Layer 18 of a small transformer language model trained on English Wikipedia (22 layers, counted from 0, width 64).
A neuron's activation on a vector x is SiLU(gate . x) times (in . x), where the dot is the dot product.

Input weights of the MLP neurons that the questions are about. A number n stands for (n - 128) times 0.0074.
n7 gate: 81, 132, 80, 129, 127, 137, 76, 148, 146, 156, 106, 128, 136, 18, 51, 77, 114, 131, 224, 146, 44, 148, 118, 104, 94, 129, 120, 174, 133, 154, 172, 144, 111, 145, 41, 132, 179, 106, 175, 218, 186, 159, 102, 228, 193, 108, 96, 171, 116, 84, 187, 89, 162, 100, 142, 100, 163, 80, 160, 80, 159, 150, 69, 73
n13 gate: 88, 158, 170, 185, 130, 155, 127, 190, 177, 175, 127, 121, 33, 139, 117, 156, 168, 142, 122, 156, 200, 136, 120, 47, 153, 121, 91, 198, 142, 93, 139, 119, 174, 170, 84, 120, 86, 48, 140, 154, 164, 102, 135, 78, 150, 124, 93, 143, 96, 170, 174, 79, 104, 167, 110, 170, 187, 85, 134, 172, 157, 134, 177, 124
n57 gate: 142, 172, 98, 96, 148, 180, 115, 176, 70, 135, 95, 109, 133, 178, 125, 125, 186, 142, 109, 119, 125, 129, 110, 108, 197, 77, 102, 140, 131, 135, 209, 133, 202, 111, 177, 124, 101, 143, 138, 116, 124, 185, 114, 115, 142, 135, 125, 99, 167, 101, 146, 112, 79, 107, 192, 120, 124, 161, 200, 179, 118, 154, 188, 173
n68 gate: 85, 138, 192, 124, 128, 81, 157, 68, 93, 103, 115, 136, 82, 154, 157, 162, 28, 172, 140, 149, 134, 58, 70, 127, 177, 99, 145, 141, 126, 101, 155, 129, 156, 188, 118, 175, 135, 114, 17, 50, 158, 68, 103, 88, 91, 133, 91, 135, 125, 64, 161, 141, 161, 133, 101, 130, 119, 179, 141, 86, 215, 164, 121, 72
n118 gate: 137, 140, 79, 183, 121, 125, 137, 88, 97, 120, 124, 155, 102, 100, 150, 141, 136, 151, 154, 145, 150, 99, 106, 76, 150, 152, 103, 160, 76, 151, 132, 97, 182, 155, 122, 135, 110, 157, 57, 114, 137, 196, 83, 186, 148, 149, 128, 140, 177, 108, 104, 68, 94, 152, 101, 104, 141, 133, 117, 175, 145, 150, 156, 155
n132 gate: 160, 165, 144, 119, 170, 138, 128, 166, 51, 112, 147, 106, 143, 138, 117, 90, 49, 160, 65, 77, 97, 136, 115, 102, 89, 120, 178, 125, 104, 124, 152, 138, 115, 100, 141, 210, 189, 122, 117, 186, 84, 97, 183, 128, 96, 116, 144, 173, 119, 164, 183, 138, 75, 108, 86, 104, 189, 153, 141, 72, 168, 162, 137, 160
n152 gate: 60, 178, 136, 170, 137, 119, 129, 96, 131, 89, 86, 124, 192, 116, 199, 122, 42, 124, 139, 167, 38, 102, 57, 143, 192, 149, 137, 95, 105, 119, 115, 139, 75, 164, 117, 57, 126, 104, 115, 223, 170, 74, 140, 102, 226, 157, 143, 137, 67, 163, 173, 148, 84, 177, 149, 150, 174, 79, 191, 99, 164, 149, 159, 65
n179 gate: 227, 78, 85, 135, 101, 67, 109, 49, 147, 114, 97, 109, 135, 93, 127, 126, 102, 119, 200, 125, 141, 136, 49, 112, 121, 121, 184, 41, 157, 128, 168, 75, 88, 107, 225, 163, 139, 194, 112, 171, 130, 128, 122, 81, 158, 162, 145, 170, 127, 172, 107, 102, 130, 107, 152, 119, 195, 119, 155, 130, 124, 144, 91, 151
n181 gate: 111, 144, 132, 139, 174, 162, 161, 122, 69, 135, 97, 129, 139, 83, 111, 115, 144, 139, 92, 72, 120, 12, 107, 129, 75, 163, 143, 119, 201, 100, 169, 143, 99, 63, 185, 188, 141, 114, 118, 194, 75, 150, 150, 50, 100, 142, 124, 127, 110, 148, 63, 93, 132, 122, 146, 225, 194, 207, 113, 176, 135, 161, 178, 129
n186 gate: 155, 208, 104, 206, 126, 169, 161, 131, 194, 164, 149, 114, 131, 162, 110, 110, 149, 130, 115, 93, 137, 97, 118, 102, 126, 144, 159, 123, 137, 37, 107, 121, 174, 183, 120, 166, 179, 118, 108, 156, 120, 150, 126, 180, 163, 145, 197, 129, 40, 122, 102, 153, 137, 83, 132, 227, 153, 177, 144, 122, 65, 85, 154, 110
n198 gate: 154, 106, 151, 160, 177, 118, 111, 130, 114, 177, 114, 130, 63, 147, 51, 144, 103, 115, 144, 72, 140, 204, 162, 161, 137, 152, 79, 109, 96, 144, 98, 80, 134, 157, 176, 167, 161, 148, 140, 165, 107, 100, 206, 89, 134, 152, 164, 171, 184, 133, 113, 127, 177, 111, 87, 154, 126, 103, 149, 159, 121, 52, 167, 78
n213 gate: 100, 99, 98, 95, 90, 126, 151, 99, 132, 125, 152, 118, 45, 205, 137, 150, 90, 145, 183, 177, 163, 157, 155, 76, 147, 142, 133, 119, 172, 100, 123, 150, 101, 98, 152, 89, 100, 118, 126, 136, 38, 201, 189, 136, 115, 137, 124, 167, 145, 98, 91, 133, 68, 133, 144, 111, 151, 127, 162, 155, 154, 78, 82, 156
n217 gate: 57, 110, 141, 124, 81, 101, 204, 161, 160, 41, 38, 140, 135, 140, 187, 107, 85, 106, 154, 111, 62, 164, 94, 114, 134, 169, 204, 152, 155, 160, 144, 129, 116, 129, 159, 109, 82, 144, 113, 138, 130, 92, 100, 150, 152, 188, 162, 167, 70, 153, 124, 158, 116, 156, 81, 129, 110, 121, 140, 166, 150, 250, 185, 128
n225 gate: 118, 97, 94, 188, 103, 177, 164, 137, 163, 100, 149, 177, 129, 73, 66, 134, 85, 137, 114, 121, 145, 133, 95, 137, 95, 128, 63, 163, 179, 73, 103, 128, 50, 107, 67, 119, 165, 120, 180, 119, 172, 170, 96, 118, 147, 163, 169, 103, 91, 95, 34, 116, 156, 61, 167, 89, 220, 127, 100, 140, 92, 187, 192, 158
n228 gate: 189, 144, 175, 164, 89, 175, 85, 62, 189, 112, 107, 116, 141, 89, 63, 76, 125, 80, 72, 93, 106, 131, 93, 81, 126, 67, 60, 99, 187, 134, 100, 151, 92, 121, 184, 92, 160, 111, 123, 137, 153, 147, 210, 63, 143, 104, 175, 146, 102, 203, 125, 110, 111, 160, 117, 129, 200, 79, 197, 172, 133, 146, 170, 214
n295 gate: 158, 132, 94, 72, 192, 154, 139, 40, 123, 162, 131, 152, 113, 110, 161, 73, 169, 135, 165, 180, 152, 135, 142, 161, 140, 72, 105, 62, 200, 159, 101, 125, 124, 171, 167, 229, 125, 109, 146, 94, 98, 154, 116, 109, 135, 115, 89, 131, 120, 176, 92, 141, 149, 76, 133, 114, 170, 163, 174, 75, 141, 147, 116, 150
n330 gate: 85, 194, 129, 113, 59, 151, 141, 67, 121, 119, 50, 67, 87, 136, 107, 143, 123, 175, 145, 161, 63, 164, 151, 39, 191, 85, 111, 182, 138, 70, 147, 167, 158, 129, 167, 118, 139, 54, 110, 189, 117, 190, 185, 125, 113, 110, 106, 167, 90, 150, 136, 88, 151, 169, 42, 133, 189, 166, 125, 238, 65, 114, 151, 199
n346 gate: 108, 152, 196, 60, 114, 136, 93, 143, 97, 144, 118, 106, 65, 96, 115, 141, 120, 129, 140, 127, 168, 179, 98, 110, 137, 141, 152, 170, 139, 120, 81, 100, 146, 173, 54, 96, 168, 144, 117, 103, 137, 141, 146, 157, 132, 139, 87, 98, 152, 167, 166, 66, 197, 169, 160, 120, 106, 135, 145, 126, 174, 125, 118, 67
n359 gate: 171, 155, 116, 114, 134, 111, 166, 162, 152, 110, 73, 155, 127, 78, 85, 143, 97, 103, 127, 140, 134, 99, 163, 124, 138, 113, 145, 230, 157, 86, 64, 183, 118, 143, 95, 98, 139, 127, 125, 157, 85, 181, 46, 164, 84, 136, 168, 137, 80, 145, 157, 156, 150, 128, 116, 91, 139, 131, 170, 101, 136, 164, 93, 118
n7 in: 64, 130, 160, 104, 133, 92, 157, 139, 135, 97, 109, 138, 74, 148, 87, 71, 135, 155, 108, 183, 148, 148, 123, 123, 119, 205, 102, 123, 140, 136, 127, 187, 90, 139, 121, 92, 122, 150, 136, 133, 122, 136, 173, 72, 119, 82, 131, 84, 78, 146, 154, 121, 107, 67, 148, 113, 150, 112, 151, 115, 137, 133, 171, 150
n13 in: 80, 174, 87, 112, 121, 96, 113, 125, 141, 115, 152, 130, 158, 156, 122, 139, 189, 138, 129, 136, 157, 81, 152, 108, 106, 138, 116, 105, 156, 126, 136, 103, 142, 145, 127, 125, 114, 135, 153, 153, 140, 111, 129, 117, 150, 100, 129, 73, 71, 146, 155, 147, 142, 134, 158, 107, 115, 56, 101, 142, 180, 143, 204, 100
n57 in: 182, 164, 109, 79, 143, 134, 133, 154, 120, 59, 84, 114, 125, 115, 105, 92, 139, 118, 154, 108, 125, 147, 120, 94, 151, 177, 139, 152, 115, 94, 152, 147, 133, 140, 130, 140, 91, 197, 160, 117, 131, 74, 130, 166, 161, 110, 109, 158, 123, 76, 113, 116, 156, 126, 121, 119, 118, 162, 124, 127, 95, 170, 131, 168
n68 in: 83, 98, 165, 175, 134, 69, 158, 149, 96, 128, 106, 124, 148, 143, 165, 87, 140, 102, 145, 157, 138, 95, 117, 188, 171, 123, 153, 146, 160, 136, 117, 149, 194, 82, 125, 128, 142, 103, 82, 95, 138, 159, 131, 61, 75, 113, 114, 155, 112, 126, 129, 127, 99, 151, 125, 119, 116, 185, 113, 166, 123, 89, 148, 123
n118 in: 159, 141, 112, 172, 78, 87, 152, 159, 134, 124, 115, 120, 103, 125, 103, 127, 147, 128, 137, 119, 142, 155, 154, 94, 161, 109, 105, 131, 64, 144, 108, 156, 146, 164, 137, 124, 132, 164, 97, 138, 152, 135, 75, 126, 69, 116, 114, 161, 115, 173, 121, 94, 144, 148, 122, 184, 161, 133, 99, 96, 132, 119, 126, 159
n132 in: 148, 89, 147, 141, 155, 106, 119, 123, 104, 160, 135, 156, 115, 194, 112, 140, 62, 118, 90, 89, 136, 142, 127, 127, 52, 163, 144, 146, 153, 85, 113, 130, 114, 64, 124, 112, 96, 170, 178, 88, 151, 102, 105, 190, 128, 102, 91, 154, 176, 85, 149, 156, 77, 144, 77, 108, 89, 102, 147, 129, 189, 140, 103, 152
n152 in: 138, 125, 88, 131, 132, 168, 121, 142, 135, 144, 154, 107, 173, 127, 122, 98, 157, 59, 109, 126, 175, 111, 100, 95, 170, 101, 138, 156, 120, 155, 142, 114, 170, 131, 184, 89, 84, 81, 87, 150, 195, 120, 196, 134, 157, 156, 146, 129, 181, 142, 83, 101, 113, 170, 120, 140, 95, 165, 110, 153, 107, 130, 117, 117
n179 in: 170, 83, 125, 116, 103, 121, 136, 110, 112, 114, 93, 125, 148, 169, 136, 156, 126, 120, 112, 87, 132, 129, 118, 125, 101, 135, 178, 108, 99, 107, 156, 108, 154, 108, 104, 187, 138, 126, 119, 101, 112, 162, 137, 159, 70, 159, 167, 138, 102, 151, 147, 137, 118, 158, 156, 77, 116, 84, 157, 120, 59, 183, 120, 198
n181 in: 150, 128, 148, 115, 99, 123, 177, 129, 152, 136, 162, 100, 93, 174, 60, 157, 109, 44, 77, 167, 142, 133, 128, 123, 145, 98, 117, 132, 96, 111, 87, 148, 97, 142, 144, 93, 140, 191, 123, 157, 112, 97, 168, 182, 172, 104, 153, 110, 157, 163, 116, 95, 181, 78, 127, 140, 94, 115, 135, 116, 157, 157, 136, 60
n186 in: 110, 137, 129, 160, 130, 143, 115, 86, 170, 95, 119, 146, 136, 117, 114, 129, 175, 81, 129, 167, 127, 122, 155, 116, 68, 126, 155, 168, 65, 123, 77, 121, 214, 146, 111, 192, 164, 102, 159, 170, 29, 131, 170, 111, 106, 84, 79, 107, 112, 115, 88, 151, 160, 28, 123, 154, 137, 149, 157, 142, 120, 143, 178, 149
n198 in: 83, 128, 173, 144, 118, 132, 76, 135, 137, 135, 172, 157, 28, 137, 115, 127, 127, 120, 165, 140, 145, 82, 113, 143, 126, 123, 151, 172, 185, 109, 142, 153, 137, 124, 110, 119, 101, 150, 179, 102, 147, 156, 90, 130, 147, 159, 81, 169, 136, 157, 176, 77, 106, 163, 141, 66, 136, 89, 158, 105, 116, 66, 150, 103
n213 in: 86, 165, 101, 152, 104, 91, 115, 87, 100, 85, 84, 149, 119, 91, 109, 73, 123, 150, 101, 99, 109, 141, 153, 178, 84, 157, 115, 136, 142, 123, 125, 169, 111, 108, 142, 54, 133, 107, 135, 136, 158, 122, 136, 158, 106, 116, 69, 115, 83, 116, 126, 152, 144, 153, 99, 168, 115, 113, 135, 119, 157, 158, 130, 54
n217 in: 78, 83, 141, 126, 134, 156, 157, 154, 169, 135, 41, 148, 120, 153, 153, 124, 97, 126, 113, 101, 78, 154, 75, 167, 122, 149, 94, 130, 126, 159, 148, 74, 114, 128, 150, 139, 81, 120, 101, 112, 129, 117, 85, 140, 114, 181, 106, 198, 113, 155, 153, 118, 142, 195, 111, 161, 123, 101, 157, 139, 118, 152, 122, 138
n225 in: 118, 156, 125, 56, 202, 163, 94, 183, 80, 142, 118, 138, 87, 90, 117, 139, 122, 161, 68, 156, 161, 146, 71, 115, 117, 120, 116, 60, 135, 97, 165, 142, 157, 121, 151, 120, 119, 108, 138, 153, 125, 102, 91, 157, 138, 91, 114, 139, 140, 120, 116, 80, 176, 141, 145, 158, 113, 138, 146, 72, 161, 177, 115, 141
n228 in: 179, 151, 185, 119, 191, 155, 149, 95, 166, 126, 59, 94, 130, 135, 136, 167, 138, 76, 125, 151, 139, 92, 116, 122, 123, 121, 131, 161, 169, 215, 120, 152, 110, 141, 179, 151, 123, 118, 94, 147, 144, 141, 123, 104, 143, 159, 111, 159, 107, 101, 100, 125, 165, 199, 152, 145, 187, 130, 106, 113, 108, 96, 177, 145
n295 in: 119, 39, 99, 136, 153, 150, 164, 137, 74, 130, 146, 181, 115, 135, 147, 132, 107, 137, 150, 114, 150, 102, 108, 152, 145, 120, 155, 147, 90, 173, 148, 105, 95, 121, 170, 124, 136, 130, 88, 147, 97, 137, 142, 114, 117, 116, 110, 171, 129, 81, 133, 148, 112, 107, 90, 83, 176, 132, 110, 137, 102, 167, 113, 145
n330 in: 152, 148, 83, 130, 100, 158, 146, 91, 159, 178, 77, 102, 134, 112, 144, 99, 135, 65, 124, 106, 89, 129, 147, 107, 146, 135, 134, 149, 127, 135, 126, 164, 131, 174, 107, 117, 140, 129, 117, 158, 49, 142, 191, 109, 87, 174, 51, 136, 122, 118, 107, 100, 112, 127, 85, 134, 152, 144, 170, 182, 77, 104, 151, 142
n346 in: 170, 176, 54, 151, 122, 124, 112, 153, 167, 120, 142, 107, 164, 87, 136, 117, 182, 52, 114, 117, 125, 105, 125, 137, 160, 111, 106, 137, 112, 124, 116, 66, 163, 165, 141, 143, 119, 106, 195, 106, 109, 88, 83, 101, 106, 145, 178, 120, 121, 93, 142, 141, 142, 106, 128, 134, 159, 114, 120, 170, 106, 102, 147, 157
n359 in: 143, 156, 151, 109, 110, 143, 114, 112, 103, 88, 124, 152, 152, 102, 117, 96, 128, 124, 69, 120, 91, 94, 153, 130, 158, 112, 120, 132, 158, 145, 156, 152, 120, 125, 135, 132, 154, 118, 90, 108, 76, 173, 113, 150, 82, 164, 167, 140, 111, 136, 175, 164, 103, 153, 146, 80, 140, 137, 106, 82, 127, 131, 128, 138

Each question shows a token from some text and the vector x that enters the MLP there. A number n stands for (n - 128) times 0.014.

"j": 145, 142, 156, 137, 118, 158, 119, 148, 136, 80, 121, 118, 120, 188, 133, 109, 199, 128, 149, 117, 84, 124, 105, 145, 97, 96, 115, 130, 111, 140, 111, 156, 50, 122, 145, 96, 120, 109, 147, 116, 130, 91, 109, 109, 76, 141, 102, 118, 162, 119, 99, 106, 144, 88, 158, 103, 123, 156, 67, 86, 132, 112, 90, 149
Which of these neurons fires most? n13

"Com": 158, 138, 155, 139, 121, 109, 122, 150, 144, 151, 149, 66, 128, 103, 182, 120, 183, 118, 70, 147, 96, 159, 171, 156, 144, 144, 144, 167, 158, 154, 122, 116, 99, 113, 164, 115, 96, 133, 150, 100, 132, 83, 119, 191, 91, 144, 157, 138, 141, 91, 104, 153, 97, 68, 108, 131, 103, 114, 81, 89, 147, 140, 71, 169
Which neuron fires most, and how strongly? n198, at about 0.3

"ir ": 174, 105, 146, 128, 118, 146, 86, 139, 165, 99, 150, 91, 125, 107, 178, 112, 152, 144, 78, 190, 131, 150, 155, 158, 71, 141, 135, 166, 115, 173, 121, 110, 87, 127, 137, 79, 134, 149, 86, 101, 90, 152, 91, 119, 117, 93, 96, 124, 101, 148, 165, 129, 153, 141, 148, 142, 133, 94, 119, 121, 98, 143, 106, 116
The three highest activations, in order: n359, n152, n57

"ad": 121, 106, 166, 129, 120, 188, 88, 167, 126, 102, 147, 152, 146, 109, 123, 116, 156, 145, 93, 150, 113, 155, 152, 132, 151, 141, 165, 153, 94, 115, 161, 118, 59, 136, 150, 127, 99, 85, 113, 125, 146, 114, 104, 114, 84, 115, 63, 142, 136, 137, 132, 127, 161, 161, 164, 89, 112, 146, 100, 112, 111, 155, 79, 182
The two highest activations, in order: n181, n186

"us": 108, 141, 145, 152, 126, 157, 140, 129, 158, 158, 148, 77, 130, 102, 136, 123, 168, 157, 138, 195, 107, 117, 191, 111, 72, 156, 119, 117, 156, 115, 144, 150, 40, 112, 166, 121, 131, 132, 134, 144, 129, 133, 106, 138, 99, 164, 79, 90, 160, 104, 161, 109, 164, 137, 155, 130, 124, 150, 85, 131, 131, 120, 107, 163
Which neuron fires most, and how strongly? n7, at about 0.33

"ib": 128, 153, 184, 132, 121, 156, 124, 115, 160, 57, 152, 129, 133, 128, 121, 93, 189, 112, 132, 150, 90, 117, 133, 109, 125, 183, 136, 110, 99, 116, 152, 116, 79, 147, 127, 98, 102, 123, 131, 136, 141, 166, 50, 106, 74, 86, 111, 140, 155, 110, 132, 114, 171, 98, 194, 137, 111, 132, 99, 129, 179, 158, 116, 126
The two highest activations, in order: n7, n330

"Title ": 153, 96, 154, 105, 96, 129, 131, 67, 111, 122, 136, 113, 118, 101, 170, 144, 186, 132, 76, 165, 179, 100, 166, 120, 109, 109, 135, 131, 132, 155, 159, 107, 142, 156, 190, 63, 160, 92, 141, 111, 106, 114, 86, 182, 112, 109, 111, 96, 95, 110, 111, 78, 148, 179, 102, 136, 84, 125, 115, 137, 136, 154, 130, 109
Which neuron fires most, and how strongly? n7, at about 0.25

"20 ": 124, 135, 150, 115, 93, 159, 135, 137, 108, 98, 130, 94, 126, 126, 147, 147, 143, 138, 95, 112, 161, 99, 141, 154, 112, 90, 156, 95, 133, 151, 118, 133, 148, 171, 119, 119, 186, 135, 152, 109, 83, 110, 133, 89, 100, 148, 68, 129, 166, 119, 157, 93, 145, 148, 99, 123, 93, 67, 91, 97, 103, 108, 52, 118
The two highest activations, in order: n7, n57

"| ": 175, 114, 168, 121, 135, 136, 94, 141, 156, 100, 127, 101, 140, 113, 153, 107, 145, 161, 119, 133, 151, 112, 105, 167, 123, 123, 101, 146, 114, 158, 149, 131, 130, 136, 141, 114, 95, 118, 119, 98, 62, 121, 107, 129, 146, 109, 88, 146, 124, 90, 147, 126, 123, 96, 110, 132, 103, 122, 116, 124, 120, 105, 114, 137
Which of these neurons fires most? n181

"an ": 171, 137, 117, 133, 126, 129, 56, 132, 109, 93, 121, 151, 135, 132, 162, 113, 160, 137, 122, 170, 148, 141, 167, 163, 77, 143, 118, 116, 106, 158, 130, 112, 79, 115, 143, 65, 108, 134, 113, 109, 82, 135, 120, 124, 138, 128, 90, 125, 142, 145, 148, 135, 131, 120, 159, 129, 107, 140, 113, 120, 141, 92, 81, 145
Which of these neurons fires most? n213

"201": 144, 136, 132, 168, 99, 122, 145, 97, 52, 130, 132, 115, 92, 181, 157, 100, 183, 126, 139, 142, 133, 119, 186, 142, 130, 162, 134, 106, 84, 139, 119, 170, 141, 155, 169, 109, 91, 159, 170, 137, 120, 78, 85, 141, 135, 166, 89, 104, 135, 144, 165, 133, 147, 84, 128, 94, 71, 137, 126, 110, 125, 108, 91, 190
Which of these neurons fires most? n57

"; ": 107, 156, 175, 129, 129, 124, 95, 96, 107, 137, 146, 117, 152, 115, 121, 112, 168, 142, 106, 180, 147, 134, 85, 160, 122, 131, 108, 125, 105, 123, 106, 136, 139, 124, 144, 88, 125, 139, 111, 116, 69, 113, 120, 158, 138, 115, 113, 158, 103, 129, 148, 120, 110, 107, 139, 168, 90, 132, 153, 149, 141, 84, 101, 152
The three highest activations, in order: n179, n186, n213

"C": 171, 106, 168, 124, 172, 105, 125, 104, 116, 127, 111, 130, 118, 183, 152, 130, 168, 127, 102, 161, 132, 108, 150, 175, 102, 146, 95, 103, 120, 120, 147, 116, 80, 175, 180, 115, 122, 112, 131, 135, 132, 140, 75, 134, 80, 88, 126, 76, 206, 100, 138, 104, 156, 117, 122, 114, 110, 117, 65, 146, 146, 132, 99, 178
The two highest activations, in order: n330, n295

".": 105, 130, 164, 105, 90, 108, 114, 113, 99, 142, 134, 124, 90, 168, 144, 81, 199, 122, 105, 165, 134, 140, 162, 145, 90, 138, 160, 70, 120, 137, 60, 158, 101, 113, 143, 146, 92, 78, 132, 124, 115, 109, 79, 164, 154, 152, 123, 115, 112, 122, 164, 154, 151, 116, 110, 113, 25, 106, 141, 158, 118, 118, 74, 165
Which of these neurons fires most? n228

"Rev": 123, 141, 144, 107, 79, 167, 114, 146, 121, 94, 119, 89, 121, 125, 163, 146, 204, 119, 104, 132, 141, 157, 183, 99, 120, 80, 142, 124, 147, 126, 158, 127, 138, 111, 194, 95, 185, 113, 167, 113, 144, 132, 121, 147, 126, 186, 126, 110, 207, 100, 129, 149, 151, 99, 122, 122, 73, 166, 85, 115, 106, 119, 60, 143
The three highest activations, in order: n7, n57, n217

"ama ": 160, 127, 136, 107, 148, 143, 42, 133, 110, 116, 101, 110, 132, 152, 172, 113, 148, 124, 109, 146, 129, 111, 156, 161, 71, 108, 119, 103, 109, 149, 138, 116, 76, 158, 150, 68, 102, 100, 129, 132, 93, 110, 106, 160, 109, 106, 134, 93, 145, 123, 162, 131, 131, 106, 125, 137, 69, 110, 102, 160, 129, 127, 123, 128
Which of these neurons fires most? n68

"1": 113, 127, 160, 120, 112, 129, 133, 84, 61, 123, 92, 148, 109, 164, 195, 107, 167, 135, 88, 160, 135, 118, 190, 170, 146, 101, 136, 77, 104, 132, 97, 180, 115, 132, 112, 122, 70, 88, 139, 139, 127, 79, 86, 184, 131, 133, 88, 116, 177, 108, 147, 112, 117, 91, 159, 125, 73, 94, 116, 174, 138, 129, 93, 166
Which neuron fires most, and how strongly? n228, at about 0.22

"M": 137, 135, 152, 142, 159, 135, 134, 139, 135, 130, 99, 147, 100, 164, 152, 138, 160, 140, 107, 133, 107, 115, 154, 157, 94, 137, 134, 112, 117, 132, 181, 143, 76, 166, 172, 84, 119, 101, 130, 123, 139, 136, 87, 146, 82, 76, 117, 122, 146, 119, 147, 119, 157, 92, 117, 92, 129, 163, 52, 154, 188, 140, 79, 165
Which of these neurons fires most? n152

"1 ": 103, 126, 132, 142, 98, 133, 116, 122, 135, 95, 124, 116, 122, 98, 141, 136, 122, 141, 93, 161, 118, 93, 156, 161, 108, 86, 164, 95, 150, 150, 134, 137, 132, 175, 149, 105, 173, 110, 148, 120, 77, 86, 98, 101, 87, 152, 107, 81, 141, 80, 163, 122, 155, 147, 122, 121, 45, 133, 129, 119, 117, 125, 67, 134
Which of these neurons fires most? n68

"199": 168, 148, 123, 163, 110, 122, 153, 122, 112, 102, 129, 124, 113, 149, 164, 96, 168, 141, 135, 147, 172, 75, 193, 128, 115, 150, 127, 109, 93, 137, 162, 144, 149, 190, 191, 114, 117, 141, 162, 148, 137, 96, 99, 172, 124, 135, 96, 26, 173, 98, 179, 105, 168, 119, 135, 101, 150, 123, 115, 136, 102, 135, 88, 165
The three highest activations, in order: n57, n118, n217

"ug": 104, 125, 127, 121, 123, 156, 135, 125, 132, 105, 153, 96, 118, 122, 172, 103, 148, 118, 114, 176, 91, 113, 157, 90, 67, 138, 147, 107, 147, 132, 165, 120, 56, 106, 140, 96, 84, 97, 171, 166, 129, 144, 117, 139, 88, 165, 69, 162, 188, 144, 153, 103, 164, 133, 146, 125, 59, 87, 79, 153, 124, 116, 91, 144
Which neuron fires most, and how strongly? n213, at about 0.41

"loc": 164, 80, 165, 142, 130, 156, 157, 111, 151, 88, 148, 83, 150, 142, 163, 161, 166, 83, 127, 139, 118, 138, 89, 152, 54, 163, 143, 155, 123, 149, 144, 112, 69, 125, 149, 134, 101, 147, 88, 134, 136, 116, 121, 119, 82, 162, 68, 96, 168, 113, 129, 86, 134, 132, 175, 143, 78, 99, 86, 132, 107, 142, 143, 157
The two highest activations, in order: n179, n217

"th ": 99, 116, 157, 124, 147, 97, 78, 184, 139, 129, 110, 126, 119, 124, 148, 119, 136, 145, 99, 167, 133, 144, 148, 144, 114, 127, 126, 146, 130, 166, 142, 125, 156, 162, 171, 105, 121, 108, 156, 147, 79, 117, 71, 84, 127, 152, 135, 123, 121, 118, 105, 57, 161, 136, 129, 162, 120, 109, 117, 143, 160, 121, 100, 138
Which of these neurons fires most? n346

"Alb": 151, 123, 188, 98, 120, 163, 113, 86, 169, 128, 159, 118, 115, 110, 139, 104, 144, 94, 93, 158, 152, 126, 139, 129, 113, 127, 150, 123, 73, 115, 116, 113, 136, 131, 162, 114, 130, 129, 151, 100, 158, 97, 52, 140, 130, 141, 79, 83, 187, 129, 172, 80, 122, 133, 144, 137, 77, 115, 77, 153, 120, 106, 100, 151
Which of these neurons fires most? n346

"am": 148, 118, 154, 116, 146, 153, 112, 108, 114, 160, 139, 129, 154, 185, 147, 115, 164, 134, 97, 128, 141, 112, 141, 169, 87, 161, 119, 101, 105, 138, 115, 131, 35, 110, 149, 99, 125, 98, 183, 129, 132, 92, 119, 160, 112, 129, 128, 126, 138, 112, 141, 136, 139, 80, 143, 120, 49, 121, 79, 130, 176, 114, 98, 112
Which neuron fires most, and how strongly? n118, at about 0.34

")": 129, 158, 180, 156, 120, 148, 153, 83, 109, 173, 179, 104, 144, 146, 152, 124, 165, 142, 93, 171, 154, 159, 107, 178, 88, 101, 143, 119, 131, 133, 70, 172, 99, 134, 148, 95, 103, 111, 130, 136, 107, 78, 95, 150, 74, 86, 140, 93, 129, 141, 156, 183, 141, 119, 94, 127, 99, 112, 134, 142, 127, 122, 62, 152
Which neuron fires most, and how strongly? n57, at about 0.39

"Gr": 118, 116, 161, 119, 91, 142, 124, 122, 148, 77, 91, 82, 121, 133, 128, 107, 169, 108, 131, 122, 112, 131, 140, 134, 131, 123, 172, 126, 97, 133, 149, 111, 119, 114, 164, 113, 84, 153, 89, 91, 145, 135, 80, 141, 97, 147, 126, 88, 125, 123, 127, 58, 117, 105, 127, 109, 71, 114, 40, 145, 116, 130, 83, 172
The two highest activations, in order: n217, n118

"no ": 81, 111, 152, 129, 108, 143, 117, 108, 105, 110, 171, 132, 131, 110, 136, 155, 133, 112, 89, 166, 130, 161, 123, 94, 112, 135, 155, 122, 124, 158, 96, 143, 131, 120, 143, 123, 166, 133, 131, 91, 66, 87, 112, 136, 110, 116, 125, 166, 74, 101, 165, 124, 147, 152, 123, 151, 97, 113, 124, 135, 104, 149, 108, 151
Which of these neurons fires most? n217

"July ": 141, 89, 122, 162, 122, 113, 93, 161, 87, 82, 124, 114, 102, 166, 154, 134, 149, 145, 51, 129, 151, 83, 151, 119, 100, 116, 144, 133, 132, 162, 119, 119, 165, 172, 135, 96, 104, 91, 145, 120, 87, 132, 125, 115, 127, 111, 124, 85, 193, 134, 169, 109, 154, 122, 114, 132, 79, 137, 107, 122, 149, 123, 65, 161
The three highest activations, in order: n228, n330, n217

"di ": 165, 118, 145, 133, 148, 159, 87, 105, 125, 98, 116, 96, 115, 138, 133, 106, 166, 113, 93, 162, 128, 103, 151, 130, 114, 131, 128, 124, 130, 178, 123, 125, 60, 166, 157, 98, 117, 115, 142, 123, 80, 117, 88, 146, 81, 119, 126, 119, 77, 123, 136, 114, 130, 109, 127, 141, 90, 130, 100, 155, 131, 99, 138, 119
Which of these neurons fires most? n228

"H": 130, 144, 175, 139, 137, 156, 136, 158, 153, 98, 83, 148, 178, 160, 107, 106, 124, 106, 113, 137, 137, 92, 149, 155, 129, 122, 115, 127, 86, 130, 144, 119, 104, 144, 199, 121, 114, 139, 135, 129, 145, 122, 86, 133, 125, 96, 137, 129, 136, 101, 140, 93, 142, 93, 157, 127, 134, 135, 35, 146, 133, 100, 73, 163
Which neuron fires most, and how strongly? n330, at about 0.24

"The": 139, 83, 143, 77, 124, 131, 127, 109, 151, 128, 166, 87, 124, 117, 140, 117, 190, 103, 98, 134, 185, 115, 168, 149, 101, 127, 158, 144, 79, 151, 135, 127, 129, 115, 195, 83, 141, 135, 149, 99, 155, 130, 109, 132, 100, 117, 65, 103, 134, 102, 130, 96, 97, 99, 134, 126, 147, 132, 69, 115, 92, 149, 85, 114
Which of these neurons fires most? n217

"Home ": 189, 145, 165, 124, 122, 102, 51, 133, 112, 129, 109, 68, 128, 143, 178, 102, 137, 123, 87, 181, 121, 138, 200, 186, 94, 143, 124, 143, 118, 155, 159, 129, 109, 164, 157, 106, 127, 121, 130, 142, 107, 84, 103, 121, 116, 120, 123, 115, 158, 112, 150, 148, 112, 144, 138, 118, 66, 133, 107, 137, 141, 89, 82, 154
Which of these neurons fires most? n295

"a": 123, 128, 147, 158, 126, 165, 132, 134, 131, 122, 136, 118, 142, 154, 149, 118, 147, 148, 82, 139, 91, 76, 163, 185, 99, 121, 169, 121, 109, 118, 123, 147, 50, 128, 153, 119, 108, 79, 129, 114, 153, 118, 131, 127, 100, 127, 102, 137, 127, 143, 163, 122, 145, 96, 153, 152, 155, 152, 62, 139, 137, 126, 68, 145
Which neuron fires most, and how strongly? n57, at about 0.26